Layer 5 of a small transformer language model trained on English Wikipedia (10 layers, counted from 0, width 128). Numbers have three digits each and are written without spaces.
Take only the direct path to the model's output, skipping the later layers: a vector added to the residual stream pushes a token's score in proportion to its dot product with that token's output vector.

Output vectors of the tokens that the questions are about. A number n stands for (n - 500) times 0.006.
" operation": 498530464416515446490504541481507575515525472528459511523500508475439486494499510506575445462486510508464509466446522594487505529500477488466506547448525435456552559532507417556407527544517514526445518457443474515540505459442498492532561578605487556521462578461552535507460459589510533560528448518549507531517477412404432464563531513505504486525459539443475473532512479488425458542493
" multi": 560526501479469467435484510478477519438486458512511548505486423418484536469548536472534424478564548529429534497497524538555530508516441484464465581489469553484508496498440452503424519497513479562478521556452523544505506530503473503516532518509427509505533567489546488544507507512500511565541423540489550541406463470484460533523589445534512489511467569539400456506515423482472480535509
" character": 531528476535568450459463506485479581513575449508528551564399449453496451468548492505561511511578498540473489498485519522524435485587430498477457531547505563553521516547446479503489543501535426528463544528397512541558524440516461493567557509549494545403563584430524484499459389565480507549485403483489532475497460506484435575529487440424505506485434513527480492534514433508401475502534
"ment": 465632420518453440496654581496603470368534477498558582522557517527488399515504484554528467519479450525539494470376482477465482435383518395411509592509485486395468399555555466535514504547456462477381506502384413537502550439418452545461506648487524607638627580487607475555473532488462546592422525418552513460489533546522493573640428472511513420500423557398527554515512471482422498535528
"bert": 552498525413506541504529597529457563477423409537556514479495496503458451516490572500514540554465548442515483536403516566555303474553462465506438549461422378455620456527452457574564577572516490582610515501427546534561383484489497426476609593449434601450510567369500482619480435525378577575547476506597477480503446475566477483504428526523530523505462474491477438473509442430503540465541
"1": 647857374417631287516417709522408655474537213732450869527527184219413279445454740560846304602617639464201694496511710806612360166736420419123360772252334190303627527896426233765108789436447621721548499774208521595661307435491467364532703835626454966365671588148513380961152087810403339841654277585645747691216066414500172479600666388395633659821322604295238424591628146147272467711705
"!": 652849367421641274514421702525412659472540211730454874525514188216406282443452744559844302594616643462206703499504697817605364170729412417128347783243332187295626519895444223764105795422450619719541503780213530598665311438495471357525696834624457965363675599153503378977142099809413331840658268589649750695214071406498170477598671397403627668820320598293248427590625136158276465716703
"ible": 504538534518602469428476592469486521539462417615455580540462516500439493555503455550610522530576519519453505415449526553533550472482452407435469544400579500416613525689430403503554567531546392542434530525430429495407482434518476538473527512568489562510560459478527478595529531538400463542436433493549524543416553435488447541564518440548508429539508596438488393482522354365472411610583
"ology": 540516450504669428488501543521462452398524364514558514456503427472543458495534374511477562499508460534422551471511576597611381500557495500428555535396484397488678498481559445504410643504480438549499560471435433485580582484530506517639582586425443530513547573431522478502436486613482453564469442483624539458368408499582493456609469526541514468466515458449516511574515476412420522482449
".": 566474538482504518549503467513483491509578487480473487480535519549440489517470450504429514548486464501541459440545517419414467516421450550486506442518559548538454578478528483446578427514491484482588435479449507503390519565514495526440448478519490451529475532503485532514560530505522573450509514492531498505549530560461512532528482473539470456423551526470493484493496589511506540467526
",": 644855376425640280510430699521409640469541225727463861520526190231414294449455735559838320599614647460207689496506694805610369173720415425123357772250331196301630515894437231759115790431448618716542504768214526598658311430479467361521694840618449949362667592162513396968152109810404342846656274588642742692222082415499172479598656395396634661814336588281249415589622159154277467712694
"”": 533588499511613477455588485552523531514556468509493581512533410453450440456490537458523500547586472555456564540524614614560457424508476475489488519354455479518502560545413498468446582442480495517425544552332446527513532469517350473536566485466404629471550516451555492564328498616420461496496572523536548561535466549480459511535599396453503416506510533350494497456507500452452486536538
" population": 560573400436589463433469564452463524501537423530506612617466400472507449446545470412615427558556369501382513465466455580546548513620402577423509577429430463563477552543465403551432451447516514481543543538381431492518476488511467510472523594486457631472478502544483495576405508559499504539555434559559524556561511490555412541544453494542510446500501457493458406585518507519471513516550
"|": 654857375418638277511424710518414662475538221722451869527522192220414285439455741561839305602612640465203694492522704818607361161725409420132350772246329184298628517903427234765109789425453621727544495775209522591662308435492468360527704842626449966366665589157505386961146117810410340835660278591640752691211075409495181474601661395401630665815317600290245430592624140155267463712705
" period": 575496464483495476435519455550462526476564448523494583574498450446516465507512441449565518480562393528469529524500554532563480477539450516437467529435547444471529496559461460531410503552506463515482539459401503552459510476517500490505527582490464499479459584520473498563492424545547554600462463594519553464473456481469471507572384563486509437605433501449451487526510550556429489502580
"rt": 528637377522577533403469579516522597565585446537483540520526435497526388497391557454608534545513491490582545461448480475552444484411434462446441568437484456405571449556489546501467602628509569506565556586422493500477387501455521513462525557496389494545541515483479444605575447574486537570519442436506516475499443535534458501571507431417543464550439451506399513472502487509357502525493
"rect": 509628511557561470528459529491440570457563375437482607531534539476542517481476429501458467509547594574537500540570433495453480502492408436440442548504559495454532515506517558538533573505474518527471593582387498598566467462399437474479553495566406548582451541516531457558421451541501518517544450487468503561465439412522444450566459515529541493500472499473455496478514336455516464517478
" type": 498533559465467460448479541427478551471486416544525530542548400485597448463523472502561511499523519488523472442495569580507484472513446499322420543527578541470469468522435451557396530465515518486469609489467438542528538395546439498498544508523444554513515561495578480519514416577552479535525460487493517499535458507495448518554647483473527539496469432474453463587514446530526456530526
"red": 540521426513524572524391535541407544512561427475568486565451454388443483507470494549590639480484527490538530486496471526588567495476360502391471506481598612479478537537526492545502533527511500456486534550505450572565463514461453476495520521546582423413656491372443495620527492603500574441506561527485523463400501453598483408534438472411513430588453479420481448531519442393477474501550
" November": 520534443467533507477592499523508496514420500471434548453527503489493452473437515496545528523496551462470506548442552468500535514452445438487486536453538448468479477560430437538541540533439554590493467503460545565527475485504487460489592548560450533479469504480502483547425443485527449520530457608501542464488467501504441462556482566505530464552540530448457535497501461471488493538628
" much": 492542422494527549488412565439428490485527501470451511508443408409453455475511493533559491546564543491479508511499578546530468495521466462463474576464477509482567593512475475547492522507454472542440451558478514503489529457434542476462494494522429594461537549435558494627423492601499508574439492560539520460420461470455478534571609455484535476535487503508465527475517388509489543552577

Output weights of attention head 2. The head adds the sum of these rows, row i times number i of z. A number n stands for (n - 500) times 0.00071.
o0: 657534675602392576465393699315458744469361535569550344686321637486672589486442480417434435561509495538470639554533623476341562615488539485411527432638430457413427362576407477686404490464485400366405709317716477401534643616564531505458447640511542510616513334495451506623565540523466605604544780509362550560347601475462332463526408528600536676556359536620322522380329449571396519402509
o1: 417427600553623420467372497252587569610417522730449477622564244559593577655513342431752617556367530508385583621549492459567509309437458552435498496470617486709515618580554557640329522578706388252558486587492407597703508307506364683517553487427431527456432622623441410543668709517451412440440371435447650300598315570542622577427459553413581576593568474633524235486592481407532591282338
o2: 530520653455657316391578765504593611695384397630555477545587348534479749516540477358623395494596458537370361382308603423468529612491292570544475603399675520429341509552322555458321513326514483391451318637461555563493660333646568678521307618398469494806280438509550437326532610469482392626527579578347625697598410209276401463610467747564598491580423418583406413676680400420624464530393
o3: 467411491599445651602441505526527546550646492437463463459742370541471666332430689714578236415449597604453460289522690514512698361569454366782792555456414420712639489451741421407689529434286579705481399546373377647325436506464431469574543517649556469343474474415706757417481540626572694419585453362391379534546381457622521512375720539518298566452647562461458582320146572631394386511530
o4: 589457511552553517292451691417620558520472319658568615430442645490552717432500322555520468611448592338528482473376618317394357530471349647329426490789659753585363468509232530598490697398548470323311547471388536446630380414618514394343506586320565442644437602681588426603604569319446433519605668614357608472462625346421234515446346621416608318471403404643510358515419400491522423341451
o5: 594437509610390359604625455447321551267347435691342459610720440526571459394508576582336633222429559682587577578407442385705465325459352658433442657600590508464596512419556502331541550504528599688597394536420405524515430546668504732789451609622456133592674568361423459499523460601453635617484452466552383594767573525493494626495488417454189405499341468637450514569298610467360538347366
o6: 686573585550396336554639547365558414753386449442300604652537706402236550582576260650499448437466570523502417373291528550527506412462661464598652594409597472405672485669499655672426525521498581428367384414630465409527718419473447486362636569617522513632423619524603577631375613508438433368403706716406551600481624422511487284672625654603594417518509528375441513383632376656603478590634
o7: 602445395443520556510400631515349425439545427621453518428463395570541419596331432536597516455415505678518633616423532532579458457567447503423506476553499559380442558449427466404295476389448364544552453718440301478401474446542338542406434586443127417559366397691457482468715529654422456402568705537595505610644491333419572377586375498390494491376497529650541566418663496550534437505368
o8: 599544600524368620465443459581305425576526541442302402430659440662714387413434639544298510452351584576369495338436489482409728496454557401590513459520520462472586594340471417476345453434203601737405387598526440441442473397672244517451549452460567472312508578445525727593474435667684392362562519342635433491602269447479562486420536438498398437475492736444540468476573503665229537612512
o9: 699293564302419558394445498485592416458451662541559409364361624434509601752411485423402577459474679449452431456662512503455317263578575561526462356374428666412562564513535408527539444504612635502422455411729422492647381725471600341305402559558815483615501654633466426457482255301514742547279750339303690395304621562532595586663361447471824529436700389673465300412530632517589559532633
o10: 622399559478332698471517417633506542525427407727415506506510418591726528526522470564506397595503438684319694467598482597651533419585559582589469383330338453421454394574590563535457348326450443556669672404429555344595442404635291655263537448347565586248492550606360440518474718569692669515651333443577369506506510436591356441506437524422494598496488368459484660577512578567403464417595
o11: 664358579505621501572599583636390507509486537424512470539605541438435496332223410599413369644382533340460416364393505448437693584534516349566504629421508395303602646381625517350717610515384390457601432488493397488722427600400499497420503537577613483433476580493541379504539488434443392425628590434384522479619476481395380536514540677477407433467554323519752628428513649440683537654476
o12: 577400565557421441647335536378485608496521450687612508525419419605687625583479573409600369533359379559464664418470666493594350514527426363428753514527619599475318558498548557586667391255493577567501500501488590443547411576632422360456435534476328346592477559498669470539604131355631410514450517497511572375488681556404580440554816553482314625323327386504398573569482446497757335490461
o13: 581423598438531346506500532390523581523470398453452784516301563452331629561455394514540441500556372445495395407224359419509599549463550443630588384409361535499392332511534586502613552577712727363544462321578505393521542399285784345587624617471736403626560481546626230397587558409447385465452721700458531537452482366573286462493444711624735577416738386434541405587810503413792437385598
o14: 505664541411488684646479392537564446704503607396663642594521399511511239657349791715320520383405637413622495474649681551390485609463698434837430340522440561475506638449538447459586342597425793557582468591691679583396321475602475372344428315604428442403725399531386587414527284322470749233596610529383497413470481469434640477455373454621418585416806471458605827345287470435551537412556
o15: 465409599397624420512464526425369530421394503412375501561588528589492531558498502375578508488388525416641453397360422350465389290352558429579429404491295440372370441641342598439392294604502456483444482506445515378766482519434440351386499454539627616536480385515565481508473391466268360567507542588380753457463560435242400295528484557650710349680642525410634500392658499251678503429428
o16: 445495326375487626631510596408664542476484497743616249599484467465501664395606617193328495516446430674446591620679562265645411626573379477401283523476462658359288575377657355478485373514505417454446531518290650506517453455438482442553594477295477410762348460430476591640583694518629552633492478462579509483548578289522382649434484368486459472471527371570346460449684678521357372634435
o17: 429576558496574647432634585545399539546548307438618566579477390551615587502467404393460318526399686768506669566540590580463509522430340429572535482540502521499404463422712489348503526446565473518701623527372474602331498444549447604445428612546479445577497627338589760479467737592671473520621486429603255568626385531510544654434621666609540519396272609312286655621543404527375362601485
o18: 633487548648628493486327466374382675502598503514423576480326542427408583601602551545717360422609483525300416555385671637454514489378396500403507474499519631524421737379445456424356453471518280396523406356678469405511461480659535731430422658367468449606466355557591690542626977704427479360515523508431674469667651346419716377594392649464663429633235594403551571297513278571483645556474
o19: 595366398514396651540380625684542438654492586337558577630452616463505639532391564599247460561294283587419513492512431499460594589282628202553528351453504381552491410567614505608600641487543634579611653425609532513551469701509640499477368656433654504596517417589451295288525519363518667194494464536413605391500347328636454640531452453570672575302450364542446551385631458426683450381598
o20: 681481524512677321423372472381532705338416406505483502337550480589449699515352380357539655352634589473379402343388695406527414779451448324427614572399500689727299499542493497483433620438589472383496566557521524494491636568571689543596478576390539615517428555522588462475566584447475628495671539717556456430519552482382390359637466527435528197468360548580327326562429314610557491468528
o21: 368460586451407570523540390481681586505529733546671457409299527595520528745406643529319574588556526481499550497777500537593495361539575675572657627623369307729570460583634360445540435614636737436568568392746451381534416614493587355377387473480504659452612436452306187366546287502520528321574571515209557421464476787611716565448535343485363487335572257523527476357542450449710629381695
o22: 594450484601644298327665442339474407448509364556561614510538511562415571150674418358732435476510465657405313532345387419421426516440249522345607603562652600457432550452524621372554775521498381427458484600438582427568720265497334886526603523531344343555517594576400736308628804571533515576593448466455477447469434511438492607616518500515358353393335696316392530568470394534290375728455
o23: 424339506344277477614646485418526487488356305547567409501510658615481580468510488654611439521440572489444608562542481493488542653574381394533326430550486385437399516533460589550329430468456414730286523539271655437509574541545483412569384610315458459481686619516434508452616513427557412472540409490522404498497530548590472605490591505605643585708660501417538546513386527355474437465395
o24: 566635495466582495648391521515543629319538462322467384536455493570515362438274610657238790533630590325451444494627355453222434312578656674634781618758503582638607508539447492560642407533550655634658354585767440425660618683512596388450510336673538702295460385522352478373452202559385422353380608470608494417502393503587617502630494459541531591417532532484492401407266437433592637561687
o25: 497440693575442549312561660596580513503567263458480525609478438467484399465771514450497243449649417662355549302649575616496409496556449461465297408521541647408448570456456538346382562554451357453297473630146575521530501442452321516628592528519422451421518725528379545575502840409647532599420488515633634600483704453464511455374441434519468507588369576426375600518521319644429416565415
o26: 480520629507418508449441637567595377404521569509562551377435712697501492451408300380326628424571342348428400748449608522458561478480613398528676424597517555473507480554469409520551684468669454415556385483798540511452501610531677396376480559407553404408537384535429359523581365357361574414313424542455795563520515327419457409566522731582509488554575438579584461399670471461509611504542
o27: 544337518453540521601369483499499450532511502449517470603598651521561412406597313568249427735495536536456399489436716443354427464579428604599672574662459561366588445475519637495772770412372515652489516445553463674266617363477371401646551452636407467480380575357418538468272542566452581480541536669708623584495631537477360633454701520484355376579597691350654515504603482469417512719445
o28: 503586483371491712608672625502441484566572482574528281329611707565483717415575602494450375524286371640523646417534550459433452616608404569493444425459466521308619554542407631642521595416485430489442599445662361539382531370611507511384583751591614511492482618566524383384376683532672564512485305419561373478514367535425438487450243476393508554406481638499614543640372365588464413349566
o29: 572540696427498626552457514527547557362567463410539496447568560360415556507563409433492576578503362538359517349380579530660524405654432465332622530342378424640461499499558625529507580456495407591395686392311369340605526339561386566453472614344573594413510459588483661654508784632580483317411291387553357641518445585336500738394393553432705631658538522261434459411194489591454337386471
o30: 540615491503676346481299644296512590509500341523585551673424491426588530540685457374789513520661613426526672579473442560743459481522390230408368614446754505508250545658395621692338554485610477543459424505465411403649729527556426497371473517569611522562441364661488409506429438369529442636463623686362513431668424339537468391588403547310508206323487507461452438409401353595506405468403
o31: 352610373616515504327636346468428478455450453460468452408629412538399380370522517569279456399430503704534428545594559635544526516471400480521514399547410488498571651594773620512586421510258533588389430678271543536369530544320354534406500321378425512378411695432348556378376452687507399517623393464577435390601407570480633652312612516421348758453629608416650424544574495524564584634512

Each question shows a token from some text and the vector z that the head gathered there. A number n stands for (n - 500) times 0.007.

"ton": 401471530564460504492567578474515497461429569467432474553475550510440476542464432556513581523495
Which of these tokens does it push up most? "”"

"/": 478625491363522486487377421550395509488609462553452352500501564609408510484339525343422552651347
Which of these tokens does it push up most? "red"

"ly": 497419459516567556508542442540538448522445447422520439588557455447547474407527566456457489554496
Which two tokens does it push up most, strongest first? " period", " multi"

" College": 464496595517500545401493523482381497535456515542576475478350611440436420558448432485449440515494
Which of these tokens does it push down most? "ment"

"o": 379618497379511490394502501550396459551506423444485459467407569575617431498529526461398523532555
Which of these tokens does it push up most? " character"

" state": 424535531449533429441414531484609575504540475469493558438577505557497512365533508432542560524421
Which of these tokens does it push down most? " much"

"est": 436551553357488446358415505478490520536501401420531531425484539611587433459486496438457522521512
Which of these tokens does it push up most? " population"

" po": 540420416561620614530639468541550461592484438393491457641545430409527448346543626481400561552517
Which of these tokens does it push up most? " period"

"t": 473533492507476398427549465479479549465486481453536506489488555470508497529518542507458478498442
Which of these tokens does it push down most? "ment"

" Bo": 384449467515288494524626649548489413361371608453543451530595604611407424622450289602543589408467
Which two tokens does it push up most, strongest first? ".", "”"

" |": 504477650565458472483545622430458531488404516501522470621395583370565482522501446492553535559459
Which of these tokens does it push down most? "bert"

"po": 420549427486481488479556575489507500507440467381471421508486526500572480493480519443492515524487
Which of these tokens does it push up most? "ology"

"*": 459586565412587508468401410533347498511599462529456348474508566597457519525338532342484525662336
Which of these tokens does it push up most? "red"

"65": 510451488567461445580486575485407495530427540457502515575495583485535507522384555490489524572456
Which of these tokens does it push up most? " much"

" (": 321456507512356521457470494442465631541516437556446524456375510432483514589357454443399443502569
Which of these tokens does it push down most? " period"

" O": 442547539526482739572526699321561464469738448499642618240561457349652438439539423616492379444767
Which of these tokens does it push down most? "red"

"I": 442435572584483495519448465499427402657500521438612727572491486494543525361559379523646516518518
Which of these tokens does it push up most? " multi"

"18": 519542556662396458540535570493575654662562622604508485497487533336421522454469383353505600516522
Which of these tokens does it push down most? " character"

" of": 405449477440542485417515468553559473523443454435554486453578553616517421404538514444418475531504
Which of these tokens does it push up most? "rt"

"10": 486597503367575467500384399577342469516654454539414368492541571652403486519311553362476547664330
Which of these tokens does it push down most? "”"

"67": 539445572580444470544538615457466503474448554451517495562515611415551504525433528458540556535455
Which of these tokens does it push up most? " operation"

"li": 531455401511444538443550580450481484507427513378484526553531453539574485535465500482501482489539
Which two tokens does it push up most, strongest first? ".", "rt"

"–": 521447537599468466580433583460475506545433549546432489499490696429547520549420508523496462570436
Which of these tokens does it push up most? " November"

" four": 545423533445563514475464528451712502526497528385576574706633549430511493451517378431480590560301
Which two tokens does it push up most, strongest first? " population", " period"

"H": 510527398458604522511535403610429362514482398471510313629481480558561470310542465439392583541541
Which of these tokens does it push up most? " period"

" Florida": 446501532497427426548499513567644548483555466529481494400500436478499457402497566461503401535529
Which of these tokens does it push down most? " character"

" South": 423551484458436476528480519476533600510601420536527490383414482499553385379487490421386526545579
Which of these tokens does it push down most? "."

"ic": 399559501363537482345469463501491477527508392415530508431495565646604420426546508424435522562540
Which of these tokens does it push up most? " population"

"rop": 522544441475574511514569506472521468596441505378469499608511513489566493475443552433471551584454
Which of these tokens does it push up most? " type"

"7": 363475463553402554468490542501484590566519487594510544414411543385488520568348366353443502449489
Which of these tokens does it push down most? "ible"

" 6": 394564548362517456385429486477467526547560406461514509424473641602550385435492490401435489601507
Which of these tokens does it push down most? "."

"as": 496451470544502520392552511482514483523413516409523516506561481533520391534477524444429487516472
Which two tokens does it push up most, strongest first? "rt", "."

"0": 508543574665403437523515560495567689653577628613499477473503534357425513474487401364503619498528
Which of these tokens does it push down most? " character"

" and": 506418452537552567463558484496492465523382523407536480466588474560565417511477489442500499523415
Which of these tokens does it push up most? "rt"

" A": 343428434635482660549553550480449494480458498413481461517448465493470452408504478561448518481665
Which of these tokens does it push up most? "”"

"k": 538499599479631525433466441476336542567535481544426397557577592447646482548476524473554622622401
Which of these tokens does it push down most? "”"

"s": 419545523362494455376430507482487520537497413410528523434496540620575423474481503440450514526500
Which of these tokens does it push up most? " population"

"ome": 381504477447514545380500453492470526511469462435522529422503565572518404472509509463437487542507
Which two tokens does it push up most, strongest first? "rt", " character"

"ed": 484439440594439511497558517415481528520449482398463600475519483474591474516499491484490524500564
Which of these tokens does it push up most? "”"

" is": 450433512446584487516514461591473521593482563466585468548556519533473535443524505455471471515564
Which of these tokens does it push up most? "."